Layer 8 of a small transformer language model trained on English Wikipedia (15 layers, counted from 0, width 128). Numbers have three digits each and are written without spaces.
Take only the direct path to the model's output, skipping the later layers: a vector added to the residual stream pushes a token's score in proportion to its dot product with that token's output vector.

Output vectors of the tokens that the questions are about. A number n stands for (n - 500) times 0.0028.
"←": 376590699423556410426332454527660418293305280164488670489387561549607333508615539233270693449237584514337572744595607376728514432668546439431410596308868694404536705439589505532594349162337465512452450503368356407645619460430432365518560392460561478586386510499324551196761322669131612443604275166481507631758237586449668609436428408435708379568395349716477533612437628669508585542474
" ": 428471479606587513530501475498504603702512484457521499461527494590512526450440396574512404553519455476557415353635485548499495473433438400336496465615427399535458505386476544615503391528496558603517444528543531497478525512592547545422467545625477474574445584539662351629389435496529471553437582633432568548408452573524544483599608564545411611438495627524524557581632425453523556522592
"ection": 477658469420675388454358612537613441382456474374621660585417481585741290397560596538431610327312615517355419668675407332331766541634416200552566599182587505458561549379634447278506578513714320730554523542603530472764554529535354565551422374214421446548306539537230647325629539588590443410554319449566709305590427471484484678448494189390611602558734333446461465526320543576601522581226
" pop": 346639472397576378511386444529575434469284476377483596507553581531442701352302529477430581515495456569487459690648409518652604399556548422653444691487363543504323558431503254388603449666478304582520568516402379485503632446422420466408514332432492509533463528608564494407549213671426652470505575362221638313420343612476441499489553294596487516655565443455368522503368558532520521646278
"→": 360696568381625432473368444380450419285578326446651538328551489549576508365383637421329712221295642565360459721644242316771342458580383517562496317346635715440439664325536262173636508448626464510537285613432490504642479485420625221441762424398408379548389492569435594337710471646336505336545401351335528522547335701580550493670585492670561593575560354458475365608379363790675580569332
"land": 576460716461495561728283223710394534306568347261413411648505700486631611627679500457459724498412462623507534497518407521597482546609453444646668525425679530427521604580419448350526396419620448402668405425508259535513552515465538501330657591305562595612481497581632534535556242502494588477583476503569488382514421629579519520528485174550432504708259348287462604671399753505717783571469
"up": 324411528433858445538407429555509363273453240553432617683495457494481525438556430513419625491401494677455490550579399411636416617592463565596358464392362663252664523520564443516537740591410512556507548519624334514559439493573496349380622591570403464371319392493543316401445361491441475616535340376522363347514497596520443548446626391541621487589684443424426683513405394399270542742279
"ball": 455692843173554384305524366489609330285478552266614623636557444507461568275364393336163615353414678408369560733440528376800578689653678452585198658399403673237489547570564258337688301408653422529600429449509517355319433461523304455595586563511530626491505402396602633264598485597433732619488509586466272232563288441333541498514341353590696681536696219112451530553267564760551703463346
"ily": 487567600502699430378326595763583292452484123532391532512456512508430618502233870564451867553425447396289554650625450337462630524717229511498356238310523622343510662148792279384594287328729448507637476362600396553450735426357799536436432331426417684408344539401453549253544633568412629560667574399412427437703358384259462319662442333486571527725572389540467502793536762503572611746604
" family": 406631441410730348505250470614586439351465549491436650478391506451406692346468520759407593370480596485372462579455493593679859419491349542536465687390521661399436442406615303394601445531633380521719417612402403533529634373224421521311527527409537590542271518511478561383754388628318605295518526369425540368419327385483474698451636441517535444581641370441444562430484526478695556405293
" he": 517506594519538478401473597483420419490503456431548577543398272542390529393525551665386538476529649454488495525499531522503533509591518419474524469496567591497513456504609435591602526368450426505641411511449559440500439479490452489402562532398596490411645561544452388419465627629530513475624530459532410515486437555401573677463483397479520458465716573456492511503491383499517441444401
"ruary": 449529767278427469460168677683665453080342473461676627680503458514643588350274576286271738441219736603166649930382597307614531741409482613404269690337862619218623852652656333341662279253819338450983527568565457417796308286555317501462455338486318632605374576301094879437685310657301890430652361350284491577769254544509533419435694025757388539530404365183428362450282493607702600726466
"se": 375477592403526508690284709339745545519340428390385481457390533607581504278686658605418753455460656399597330801560351447595627486534501587434514455289508501565463455607559505432566345148386319506526463592298624410605348592329680526562571557574496368482367544524567323349483468543605607507534450487542563262383451366574443468583670433567521595520334260586461359519345765526387543424622
"side": 380645607457637565427252613567612566288439312457505548470477523530628558265702815513326776498388456660474362704611619474769524457724429365380284633504710626405405456628475549292525371365616486443451448403641435466425621401447575417606507491286412686592250462425589805216706368648359744347671500353674307308497448478524476352371788332620628465579408584410432642489348747651687536551427
"in": 531343482502588487333563398561508429584455493468463471348604496440598379555375578565547584450479405399634533561506419564500669542470377573546598540460352566516549417333414384465339554448597585629475550376530561503614365614570616595313615445511482485477327421503446528365489655446450359634378520498606378423324553538515467575515597415559419336431693312626548438488467542541403386547246
"pen": 576491369383386555620505616507694401347451301106438617453542343443638464306299665235532758408359622684372414686551331415567378518399483453551452430206419508445485763540682247242603477406767368357502590520487534281540618573381508591509764302607638453405509531548356403304650442542499722520534402530487384420822352648501627584387627111667485685443634481374595643648363591535605504585525
" it": 451696578381608510338454573487463452489474454463470595555416460513492552309399546509501612355518566498474582591613506462402492545551496365536561570487430665474576469327481307572493498424492477575491602480548471459523569571558474439387536431416472542432495530486507543507408597663558613322685457358500475569587435404540660458458558280505519398433628586391328459461506475419629698524305
" (": 502574669569450551478497485458559514549569515528527549388285477517466469552623567538494516568527482621420406417521348571501394375526566520544439424574539521483410443492494537481432497587493552618470471510459423558521433626548454454377476575358709383457473385460459406611504517494522568382346483585573459543446430471467515406624408596504534439515541551509475528466528432518449526505569
"iel": 534519683579625348333586626482594441406440185491652648589626376442481587338212671426443694352358451514338418440507378598692624607582466429630305624159545481489327550509676625631639260334639478438705466709428707610387417561420587622348554482364556684449426529422534753315708639535391569410463529259395427440569430494503527577450576350590560557649324305324371451640228595508520691645382

Output weights of attention head 1. The head adds the sum of these rows, row i times number i of z. A number n stands for (n - 500) times 0.00057.
o0: 341462579668426605819481526547601510377521592494627458516354599421561523513456533704559535431575363420582556752502451468389724286737262262531453361420501717441397379528704599613413409509564374408553412319276617622396337431553632667377350545361513648295468619633634568302505629395563664348361466485589596540407627449231426341490570589386461316563543767664414618392475497678442349473538
o1: 597495414578521523420635407522579638488392381714596692273639341411811403586448479631409401423783698648482494424543415533441417580619608448336459796457446587401609310467561634545572548588619484480504766520592450456501441416408469556533459524210365655695422374429550550482607502473479505395405506551555414421460544524318191586330455571546426592451699419407529619482470427364182408668315
o2: 342738455446690600520535515554421461637581497423255621471246501668143435351509582599493766577611600678387444486328580299512420489498314634612652374673612448371591563607467453384551668296468539483554552411280509417453463549634464407396463810244513143279868522718559495385331568530554556134770324339401601574352354602487725684383574217777774272503499492481609606417683590489571579469338
o3: 337513451594544672611387380404492565567713555599349416571506344548333407268420772339392673433461434421439309261453634359560377559564417497432770348633652484348206478462463503673564571359453640522477493500533559389400533608539442624491537628552448536422442791631606537414518405405564550434355481677414520566292282516380421632313364522462373610643186505665652556451537650433418435541522
o4: 560540367686554529534650479507437585510491422387453432516497251726435386402526672436440507569192252532282349447452681428569731703433597635543393273801317464627374484648475654636644356393415285421702397593431569212431366507792734620516706489619295294588626590489446500331242744293651495739747429382434342554605444295434608564560537407793632432460480452397517557526314751539476412585712
o5: 597592543630556435636496411618455399482627476394601296477529575304659440564473366374431226429381483595669493533527419533570446314459394331394639373420544432538137615487385392457433377528700708668278340484406569576311259531439400370629617644472510539423248336719484459652529503503521529382564513795280447604288206580466690538488442540568232612431292498618371485606404352719703332409421
o6: 494412647435368333468498316575396272369375702417484880523236425160538502409556465629454587417650554372498690362443137585289302431584539508581430484284332407495767605661441550496470477710384676376358558674145232705459503435549541331462573457314466528656457355392416555525357413609443673611384441584469434590641390482590433329511464541333252704521451625355554403613570545503371596457425
o7: 467554401469672502440541624399677462469368547278447509457597358490484505690698499396514373352699651453513393343486650441756566468278452516672568619732398390591379596450427370294591619487593487525539504575524693596388611411559423342459449721655447447719368344492468282525314429543472595289561525517403468503332762423605586639327470424577247452403566586566505519578567524373624580509651
o8: 494602478554496636288381577583461604614550349775392392426378394568595543367758363469218512482432525436356619315667399509351503558516795441328708396435395624576635442343714417458543638561371553296559303696719635489622316613573472604651715488550480564580449289556348349558377767384618302502691424492660384277493596409554589530537402343601423575456663310384325507461466304489501444603555
o9: 615277420698482371525423405469493515431542491544509351508660464477706591400487718438584467535143222472559475474578527424498377435472542584466353295607528484507373531533411534457693413588621321359517397373422430508416254466596630522540641463680430902665509601531700466496511502396464630801278321467377416394746441489558418314518384690489474679440270583571641346461376353712697352488588
o10: 426689642591433552632501311578588500537620399351372718582419554502320279314348542605441756607550505586501434465524695516379537370659345393540381362508665572464396646420391513497244268567508576658514555431308519361459675598453524510465540616498516197438607530662626636298543132334704530250502609480462369613325484467214391408643623560503514377672253481672601506408631644501503571514594
o11: 538298497555514434572473410415510477617523413598715521477633482542550628564480426484480229661426427485545486600492560413585501761473484200639462378345451367679257351472562481559401612629710369418519516281669591430558432620569436455624368414545657796390475308355486412651724720531549344522320576773611484548422452501381400545592373642661621302349718504288340539599402533570279430668455
o12: 299657610414379389461709522542547600386617430410719579553429268533271465577588376387435372380534482502386344465537580608507640462695642467473258720359352588515401625508408329586450615469828513649500509826689685456471521588623513341390385605546549501498421642427413615590393496525706263343506658737385569498311683516477267452422491557439426451566403426338542615587400441371526676447565
o13: 351476401546480499623674319621579564683378641519486833289644530418370512547435342709394215399784723591601553317314547531579529534432297503583547655437349404656599402362726463413282622564571539479344678490554601650685599497427297382532176485269577414315532389527385475449607508593526409134332764463423435622478825565595589521584535568510596358360611664473541597582583386306442469546429
o14: 655519480313615547378484579527371353402558484518492589625463295566610429637527432600689753682571538418601562555545455329444528477401349210385222526644538361330545663620492585472571181520429286392512479267415426378466290348417626650476652646557425489564383371448793743384635398307249775676548210293585650417403330471272432698458706637620423476492348517472522547554578275496368649433404
o15: 389540588274554593661543579247682420475442564646696366816599739460725508793418208726554440582636475331657458574591438766497628414525298182453529502328649279370341454559534300460303329498401532467430317379560538559634370475527573718435522532392572366406377491501611602542628457422599466378493434668690472446184454611328264570460581704464327399432434538497478550410425480439319388481318
o16: 528418527460499617611547415694585526490501579653562449513610626462745488501734443367431478544258360479424276279228377461557426640278481443542503340540433354472368474472506603212666410421173448357316430453302310529457639668241360394618730547849550478530385287748465318481714261376521599360461703792379595597496376437544577381535558619724406445483460510394622473433357736543480458560444
o17: 680276452440486299527359428494497466514443527566482511412746670469573455557339598519750374509207679565638554780407544469570302609387503598490328475393688671457596510265529602471537285723437426564405669113427324567514597472247356446444448322541441676256530650503568644486827279618322703536140589292388590583667548655623389444481506714315671553575278398665665368502534350691698386498497
o18: 367488407576603507518383483557518594389566350549470192341799132448632392175494700507662676385529397409423243467378617495459422492552572592630377525588495547367578409482478562575537669534372478327501572619451509306373631518355286519485649600550319268710542476399482543379474602270587577413607590300569305468511385462369379484419363406704571331563540549622614610469558718421337455493499
o19: 386371259405611491738501421497311697590186490374561595465673393604211469238481714742579658446503403425412370517335427379405518624423352579478509672601518671553671472624512625636621694378481318262555570392577515389517657223514507584283454495554399566267462634396582733402622559633329571683392597211657771389635403676479505435509601548442735547611605581381507494598535688419649472382585
o20: 471587501426674530507598581452657539280409570527580425600327497327574489442395563553493694347586526334338525724501401776306520216821579331530292488419488566479308373512455436630584556487647731508453324473449574655359437560489436809347550288479604456429285483561601497427282307294465647511641633337459307382344495430374373316431403457589432470598555684754323581366408797533408549532409
o21: 386588593437596546665510405659498590636402561375449533518501568602462308517447270670511444593782481401565466507606532566609570479265297210431458540490619522566485523424574407515186385619362566547531539480316542619518450565359395718421422541415515545365316631589426523377563496582476479417584454503477556689311591425331729581733684524450242595351330521661552521581473257326569420562644
o22: 390565378310466453373425481329628762609447437594523233475569199568125449407592677430369464463533637285342454298325475593549458678564758440715608635555363514342568576291640472463538625478552517477324504573724627459503673632258137531564345546759622626527316715518416432575437360557576362218328757360630442429294588602596533523314370448460582353614534367542609717491506800366525497773359
o23: 573275550598432484559620403629501492554555675585433715357733536380782403603308476586591305472362300484507449482319349546562342428342558475481330469443436484443712486463520697477458280721347518472298664402394207599617410457458434495438497478343328489236337635412488533509616405481551518506210654416261336638650395636404241500555445777525455545515274551549684406562401473639460316456370
o24: 348807445533569526499514315420466713542593238452557426598688200701252334431377413571395387624526452585456431211602757620565717598525617643514272740511304497550389519372498315760382673470695610521560514852668719207616367495506497551336345620750544534613557617532415566391552480541845290371596862440439594337330656580482611359784574367653641422574376178470306703534302417460396405651833
o25: 526629694544618444467352662365545638408366517388618319466480462535295466498458642343622583579421675431553533673420734359400581561480487552612443602486382620693459602399704394628571608487605387623516436481355606467362661376401385545430396446708659600630596604673383543411664383767446688587648620481635675402463561480670839364401434267520442463573434368748191587606650369433668482523650
o26: 610700362258675641510489584373415505628501347406645572393580626550392495644382334668385538511726835405569580461457415442415473690530467402421715709404461516486573629432463482409619524306486479548508506360548815409664610426439326623496286654379465411215651393480552574551651468647450630337525600384736539327347493558450581740453670305440629339594630491292449537570565460410413591647483
o27: 749345531325561378559386732427559397583337565448532643482678528318771545647523503601683395394497619520675457656376381515551524428208363496378441607569495670372696565538474603544600445636498408402440640180506380589696581235343523446434391516576455581344318413349327583573766317721292555602389585383405658494574315673478406616582563677563611572514578502472542405667439351600469381454480
o28: 627642650481422595413481646579568552533505487757486552385409486616393447563648329461333332411524674510318757565563433476561641615343767379491803570610315593436660388303744546401554387620397418584457470694477588490357624513481492490566461576447598430541433477694340484462643509471392517362717447438667547598416756437759675616391587516509433481422616333430467627410584375340416515532514
o29: 440377425531370616313535408569626310527429463692568622390514587438548563599552134712554589494549588616621757616520459506335493430645452542446353622379458587460796362434717606305356452692406504361465660349428445532733438449345441517608479150379517405346695178295600465461641518455549510432357571351625591444533761496448528523495658434421664353503502448415504465435510328493405498575381
o30: 590443402422482519561524534350482529656565553653478293530458402549546568571506523503204329462589405307507620426596241547455514562360436424340911469389456386511296656575571431441564407577555562299512143599617674397534486572723629559703558707415453725418266439422385462826603457614388507524425441571681598426251303560654435558455281652487386565435521667441462545477596149470549309522346
o31: 471640534614484544218493401638419417462605504522478623604521601599550533545659304493665548464479608517666334632505790299586702629724558423593476509486468491868464391396568424452377701364311455594501324412737602511563584467434698710465728272567508354457676230542482435347403756487386307656743561628466629655363791165466420429690571212829538270498517386756366405460497302487435784410587
o32: 297583714462409355604429427361449489539547534376486553356785700440473638534443449611805212378716447311570538724540480691577626287441490579657396455308557563706663422342697444532398713415352615478619611421592748590559730534381335546291508463380467502380443609390380602555438606775499387521533695479579448522510569550520440323735513658458504411497453610676551457415429450547621535372614
o33: 394602383624491476671494302508427589419462557409538602460657564529400433329346683551398682547352494313612336510542746571325528677542323475576370563669615366592122557478488658539593337405499510541554380437389695364510566449467629648341734470549349568405480476725654683265456518404511526661550595574415475414356409306319425366603469446648400548690291478696506464552384492671494681423543
o34: 281713264298636548613608450538530400467372535357625607580512432408552403516393390696558446376683497468595482531506469705479552470466478534661393659570641286369400571660421423409298446545472705375377615541467399500679470430352555420440631622440389201640302293586406532513479457581629357415635688535460678405283205739303533498506582471736547559447559460573337596629255565400359475524240
o35: 577385402417347420329396460666509379690633640479537508539496406464388565540570244601380323366665700436494625262536437560568528583449362415496648648292300360656726644445469364521230577675367829580339516634432468491484583489433282498723216512383409520473466370351356526551504559821477465389338676491761570666226688610502491551635542437332481555679539449408631564565643375273251483578528
o36: 483605443433445592550460625286482313418717503624651450758274273425476655628600636486535395394590595505490554397594286630459572312593655389476453573472373437290514361515278492635534520451646584459661526660788601443528307617594709367443516446526699553795351539327599548484316565362521421674529417677618514441457639453349164430460419751419512552429723563365460526619420419415286654332496
o37: 451559457570584580597558246386562549534376552473421451476382626561424447578297685470212604489607196723528351422443288455541555546630417383386639543654712363423210295526527756669564408473679564607567575450756507552527316622524510430366531499329558642368145593734665512552515606231667258458229522870445534416519292436333421305550425681415584678432569667567336426489331512433397497503481
o38: 513357446455609487379593643522559540465649544450349439379535339406708481512512652396615433180405323567383322500475565314648507281592488666457463532704313499417603509543424555584642615503552424628599492470424429516295372377600672459553338562671500562534381502393595433510372484391574593625405379379397493526447557563393710528515487434643421568420592590480602470490498649627359406453512
o39: 387380665661388469391536632493650701606709479368518193378500430656421627454660414365638453501451224466486374571595672339535533348694488554541417375577392411576551456411547373422540474502621320784642327513471494407309372566406459467645539214791838598591497584335490379580395676411722259611640282531796404544623613359506655254479514307537417283282535578681568449671665544507634545480634
o40: 614553449596285548371403453589407336355532288409502385551411274481325504329466528473417823458493537559504740394624610571370634655623587417486288595603514706271627491567588682625333380567361411551591806600486535350496533296348522540543489424669400498815506479388501678311528645335597512699520422333699512458650607375293562629570628359198536569610449369434522585659628550346467695670633
o41: 512483711305549422446549466479825493582362660443559708471539868260615538612618311541594581394770636409591579533391519373471488317547253415445590650343523313609298568456650384416591620336457679652279403300414655757389717466417490706474291433455546523325375209516583453592641120601415624220351544758547719397307443579424476533388626488591325375553396698449399549287688561365485522509420
o42: 552429795464509464455487649532693596480819701661445467423519617436723599631494388368510384576737469388498415568575383524557448406551504455527617382428480434514443377279460411534513538528517706649350328492575542633425619674579441663436313412402741616294412604631422362574468270401569422494593419900473593618308575409501362282453457550568315425551509687773537527357653424521451396364485
o43: 547513508532462491561629609750288411376419539412568793625449377364634549567556568612500602649131357426576345153384609477454398469437474438484345365450361534586537723866282579374660283531529399433432515679317421689416454224676698341432614565546238474606565399446572600557415475691442683584370606548360543404546585431262331398535442654582371646728455401319453308536321542636611554311428
o44: 614347736483404431549589703482670633549422470322603304498637601658489708605559592603853702611495452612394485715538689555362659431530303505451294664664529559475426282582663451611508325360506362571636675309568357535524610391339550811369475249642558434496531787440501511452550320515526457588697462420538669383706555455263484491614661507462709255520561507464362538450534614342397568514510
o45: 291509370627473579540632327461481623543599476436448666426386475614249504443526533459282435564623438546366464377463574550533518640647482563578661629497510434593556362452522557453540533452464479578699570737621529442295575543617446432438565544466510455531687571421588482411334514296593468407378587506508367790644666316597453451459511577417518447392518718441643395529647745371455626558728
o46: 559668570364758603542243793553531599629614618590475579606544681499608641484433323646541544572824598409532423571625408476361432535555406334310785517473606575565570551264369269476509568339428525569422362462401465634505694548588241670532464420397788353217648379453448609527573497759431427434810414480749584522491437694470340624550575478454678544517595480552439624428944306475454528354601
o47: 334744525489479563769427581484524491325549477469546340605561539501563372549279448820686496552684398459680502674689582726485727435609442539581447380483720562374437549428445426537423401529413424433632421628331600591453578502444508508288567378453611370470591671505560632360587472465680461258685630320549572508459715557411350388666578584436619296495389496715487573268426477652489485368548
o48: 754413556447404344475575470530610363483646553512535298631783571486742639785696204412811353390378507443480487601501423748597393560363556520642511217402552381675456514342363480463417336515222616631288476500632414673211715509183234611474648365510325212473607578596521404548358266576293435446629660688472467739391579487550325146670449809652432205740405459805582406231467510401448655424304
o49: 311593402467520627433487786460480718577556614510479624617397551535290603433382602609499535500690555302486399601619559648323548475616616501425689610573463663570661395296732382607540517297363434577554408528636592590592394594574538769362386228417602401387500694454524574365279701485560441450614496354701374378571856419536354481563491365424565378413649656638355688560551445431378613508594
o50: 481611483470549620598465486372459579340451537652507494759346431571388441464410603501282535609376513263479559487661548535405684685629549285373488299332640606585256573356611422620453383646512486368641185451586594455549559752690552704449663512542519788319316610628539674508589525485409583518550483308545470463306601517506279469481331578331338577697350268631494462436616277610680412607493
o51: 194563597586504511463365432494418542555519563551301697357449600549463433378512497690672638607571622505541555541425608366348408471602361464549471584445632434485769308304840390464455730434200317466655530303515333496500514522422427486389568522498579513421739423411478657390507484515532630338437469248655550675618552534416545580387577513513616370307478495480650470423867625523396564557611
o52: 716487336321446573372418721481495385602560387458577474605438295605380495563724337383347515514746709599415540294480429352468618655479420386541726575578494512461649573580336584404501591465543476572564582538645559349474597327635490333683295678564424291656625313467454441448501638532520467374651360533784631574500633510511584853319650269483660388541704465283465520610710545246330690540556
o53: 507701360182656439522435580631318338454538462289447435647782716501455460464347453682580622492421556429683504606527507757522494632277386372470373766583678537395420600375357586517612284542445572555485474426429659545525547407387371518272465516441284495372322594571583744500653354484496716443591717452388609495351508607267380554740686596463552553655227317453499449484411523662471592436631
o54: 576331393542525589582494529449601582703490489552686528422586237567497667596615285606321255483772658342486493348570567391526568590464341190532694484383288297672508515352460612433586502552619440496390422469556628332553384524576488379662200643587568492425499151463534451565647682627527363394374566532771469449278630447507453594419482467533515308469814582205478557583591298560251589724614
o55: 667513572501420349491420591494493545360589585590532387635549594586659376550428434525711480632354404320558577761626415517474697436465576471359237295501595819479581644335622395649486308698413287423550393337275616494556520503464565644419510347481512554389569660530561652364579426536588511565572489369495494496444625598456371452589639562321512438568310434714562609371639181589634354404559
o56: 583487477600636525409538320376674569612558512659475443533528603563461367613459481245346370659429447706397393303478535363650429459488663579509602480430481437550345458498350338451726481458627495664600366625626642426318528536700505501510694496530695558422537477475548303528294498446475404493409352747418483594448515384641506551485389499658475572415340527530600540405575381492629519376642
o57: 416776453316656485314315555426455236353322404449573520741471623393310439450560508432514761451361482285466448503494586587448447493414660534613541401418504421485326619670453414506622634375513506236431398495582678491502607499651500446416695609740665458597423383515509477595451511548492525598532544706674607145401284512495478482476387447488611621539524424446339506381499649515658748395565
o58: 380528490522506605499695512642690611546310697553629688492222565524444506643713200696341498413874710551518618610530251535408683385658518431490534731643473589358610397546606518278402571561464576578519567505453231609554497439533693683401499562340664344418660244498386384391367477330528479341526504470437588619531583495440566570418719354403544384360720654443381499555570653365329498585426
o59: 697453698526322394538557388490576545447357543572451563344440320567346350479521483644543693589722665601384695623373541495555417374654520498582427453527526698331773439478544720422325471645631454581367771537280192477399752428414390414525381515348661418543813758515377446362545421464410558455401366270597314560626541615694523627257690572197616482554446373505770314364705644389593456436402
o60: 397574254498599535620465425655446761592412505422411570411391367580185357210305716533176571585716665568461532416535434446394570595520461332405455683760518573264547628516520600594487359559646566541491511443330495321490413571532438477399334728335375603343265615751575679340521554470573588357426582268438436549461411564389601710572446374432621644513502556446601693735559553507438464659432
o61: 285509519687460659484657259447592547489493480357605680428532663523561525500473385461294354592485374542534565511475697631522490399596403635752353567660575201597365526429680595384530192509476561638483608446471503508514424524363386428616610418564526436567528212585618553430637242323682434297379673539476372574500444394413578338508504412645451357401426629602541537528515597658545454564498
o62: 428686598505478690370462975312629541337692539612508261635357596557676566684467542500541548482591488327457419576707495632264633445597706549596638343504368577401462591498435448361623531354589409470671248644570555654566642503659534630439649523610488287571717622489441371575333524489534511479841463410590396337442737331381523612353383260437407324579619590616293656314431555518519584453387
o63: 712644377438430553424539587351519258494633433673597511658367272425689459675781187547420521497621650504514620327653310479423678486537497398380546393436362403472461654691305405360440675415485512341477336621597613416633358519738699562648487630471441381665677122316459390539300668622442373550765298553768439339319298547540517687473519300677525487471650333325337529461514308357213568506379

Each question shows a token from some text and the vector z that the head gathered there. A number n stands for (n - 500) times 0.0042.

"),": 498486612533421504439493508483530523410444569521529466494453545473502429461474523450466500477467386442520422517577523451490517499432508511522467447490478527562484502426514520538494564524474544
Which of these tokens does it push down most? "iel"

"L": 451509634486459521562437518466453502495495366427545493562509509482555501448448498428465369526340502411455477495612458400407431505406409537504455446411470566426517443439484552475590616435399442
Which of these tokens does it push up most? "→"

"1": 537447622454430446516503482453547519527500465449492514581421564373592452463567506438506567426495450423441467532504543577521508540436487535488519510478434535601408590475523452535637511508516530
Which of these tokens does it push up most? " it"

"i": 442511460526485472478537550447499505458515480490563549513477584491564499477499532516509493483551475527506463515501497455479525520483447517469470506502546481517529515442530499480436497533496477
Which two tokens does it push up most, strongest first? "ball", " pop"

"or": 482469595505470488460600476524527498518435445409522523507478462481494416537576524467482362461447474457452465523476520466446481490542480538559518481472487487543542517508554548450536517439499503
Which of these tokens does it push down most? "in"

"ar": 589539509594448495505585479529560464519435424463413444551462580459491427605529343423442374524454483529543406637657501424533447495514508555420650429510571484451562499423477500442482553581495426
Which three tokens does it push up most, strongest first? "iel", "side", "ily"

"ad": 540461569545608436462454495519429564482546490508480459514555440505477528525374473479459481496503511474454498472475543476505473494464473555502534449533491590470503508492520488463445518470418532
Which of these tokens does it push up most? " he"

"2": 509452631687478566414647473330510497531583460518558461476394502505612440544547464493617410574532462428487557475480539315400619641445365444433495474425611442505557457480549509513519519456526472
Which of these tokens does it push down most? "ily"

"==": 469616502592433477547364483493567487420549589465537655515476528440490641413441502561510612437432397490479472464631475350584521480457451479411413450427496535435487443469462476473646584527346415
Which three tokens does it push up most, strongest first? "←", "ruary", "side"

" (": 500534512530446490518470511472494530453512497535549515500453593449538541439439518524503518513438423456501448535567528412468523530454446488457444456467496467488480521417517499528518544507464516
Which of these tokens does it push down most? "ily"

"T": 449554539418408529518472518430528488562440537473480510493490515449435451416542474588522482446457495419500463521459452474505568521452506403592447508431487528558463435592462540510599485439483531
Which of these tokens does it push down most? " "

"6": 720521553684455594298512348441631539466453573688371534430620604531465478400517556602467362715491549705595518589632488324384664638490554424506568517629703427440727531522400503462319653503547413
Which of these tokens does it push up most? " family"

"8": 570475596562525459446471463466573540485505503497529505523483569445575487473510520441513458509473473504462412503567537506444539537462512521431505464515513501495439541483540480480537551520506482
Which of these tokens does it push down most? "ruary"

" ": 502526558512455530598501540491511477474542429505536464539453585472530536457437455442491467538384426448513490505555492384446491507468368543442500435457515526477475485463503502547547599498489513
Which three tokens does it push up most, strongest first? " (", "up", "→"

"'": 516380541503527549557402517595492512379407522440540515477481561437388515349558478477415478463432449532410446465497506487474558489556463434524425373441515577415482432547530595390424529566497433
Which of these tokens does it push up most? "ruary"

" a": 511437564469529455538491504495465482529462449440459446513502524491502455506486462466482424477428530456476477553509529535497450519465508507531522441543483523478522436523477512484477557451508490
Which of these tokens does it push up most? "ily"

" Z": 462472471565517512460543545528504511339339612466489502631540480483584450430539447454543355588417463436441382486571519457629395419344428563476543515348554675580493461501583623388588501490485484
Which of these tokens does it push up most? "←"

"per": 538433495464518502461513486533492504483491527548495499519508487538464517529448449497513481502527591464505495522461542549468456519463494555498586558522506580456538475523499457506473449506482475
Which of these tokens does it push down most? "ball"

"in": 567492413594478477502412489537592520463326609566621534635617550433626557459535395500457430552394359463488423533633488496491462481611542516441546425443624579438581444546489619401481533538506348
Which of these tokens does it push up most? "side"

"7": 575545569647549497341447476488584557380427621596509497607657617443593500397496564583439406598442437706596425441589490351518563480499551450444451463543583545479640476410360584446396680566516435
Which of these tokens does it push down most? " ("

"is": 540511466457571452430442497443361575483528452419486428493515469430463518490511481505588437467419547441462437559610554495538397540478533590431460496514418515506503445456461470475481514501472397
Which of these tokens does it push up most? "iel"

" comp": 588544494570470531436519487527550504494418520527458489539486592452491475480517439466490449516472467544509420586591517446506521528497500530419544443494554527454544515436494513501492518573481454
Which three tokens does it push up most, strongest first? "side", "iel", "ily"

" resp": 487507519539473541525474486523452486435472495497549537540480566476537535401448438516452432537419450460499450481557517442446457506466451521458485509465503519395511432456447486489548538487451435
Which of these tokens does it push up most? "→"

"–": 600660395562534508546548497583487560381415487461502515648490662441436492413514380501478485508426388517467412506558624468526508537551460485382518391371512422480486529421466484438527489546477465
Which of these tokens does it push down most? " it"

"ro": 514480590549404473461545476490530499421451564489538491503459544471519434469513523490469491459489393428485427524550562475482552511448513508522472446500460527563474512423534515540519537482473532
Which of these tokens does it push down most? "iel"

"us": 496502490532450487507512518479503520462508494523545524482481571488529518475489515530498492510483455482489459536512512446455533525481454490481470475499521481481498532434520516507492502493474504
Which two tokens does it push up most, strongest first? " (", "up"

" p": 518465489500470476474533465501529504479514455479523508515481548469525467551537484494504474450499517514482472518511531520487523524468543521489513515515457501487502520442524510505503491538476459
Which of these tokens does it push up most? " pop"

" im": 547442481477544492475512480551481534485505508534521513538514502544483532519441453492482470501525591493482479496473534554460475521472488559492574545514503575425532494523507457495459456523471436
Which of these tokens does it push up most? " "

" o": 488518438455476504587466526529566493424493462391503587610480565409508568481541482493513526380513506494447501533534561533529458498453418534468486460436462590481475457513556489494571517528493396
Which three tokens does it push up most, strongest first? "←", "ily", "pen"

"re": 473473469506463499566517498549533457459467511434529478478518518511446493480492450491497472479493472496506494534537539512493545514533464516491458448479472525477502437451542525450424486520467451
Which of these tokens does it push up most? "land"

" S": 447469484504520457574512479522430530335432543384549480569589479421471429311540461539498389594358549453422464489566439446519527423441595587440404458414478591524531385470483528390457531528446414
Which of these tokens does it push up most? "ruary"

"ra": 561511470555456466419338513625503557481407537489399595600533601435537531408477322427455593529505556482360407619627555639510381513359529558322535456496572629307423427523505436477680463481428349
Which of these tokens does it push up most? "ily"

"h": 473495467513434475524476415458586439461570402406533554518558538508517534593499497469444470348528529513548571477579536443521517503483491578517500576513394546501548429472479517476524506554429371
Which of these tokens does it push up most? " pop"

"ain": 541401431564531479452510500521492512410477558521609542453569551538511550490472509549513460497570535537441415559499548500436522553519493519450501516541515496380551481451563560495409397505479425
Which of these tokens does it push up most? "se"

"B": 451542478443456532572543484510504457452475416455475538505519560494460485482517475523429418428454546493493473533577448418423539480469504524500491507456452534484539432507533482480525505484482424
Which of these tokens does it push down most? " he"

" time": 529498522572523514476488581553514507393406653496550463597490507460481508396431429474532476585419424456465422487529544498550475465485433559457493442452548634513489493468474526433446502550485477
Which of these tokens does it push up most? "side"

"5": 656516571663501456364490391485612506488445500540526526572534583380536440455521477476488414578436415574486399463596548404484616618444548487456624497482575467477562437549505548507501557504588400
Which three tokens does it push up most, strongest first? "side", "ily", "se"

" F": 535537508529421464463480477486567551511488494497453518516458571426589456510541508458474518483463434469437489555576532523511530525425536526449468461495494506539450585450519452498596558511484494
Which of these tokens does it push up most? " ("

" D": 559510538527465491518503511470519429489410501430464468491482551497476424498517478487487398476472516542481418558551511471495493508497526503526557444528503510468563421489497534470485563452546482
Which two tokens does it push up most, strongest first? "ily", "side"

" P": 572428551456494427545568405538469483444470458444538486522517579425515430504568509498471417481448519453398438528510592515450560496475582542458513486497397511501492540437537505505543507434503483
Which of these tokens does it push up most? "pen"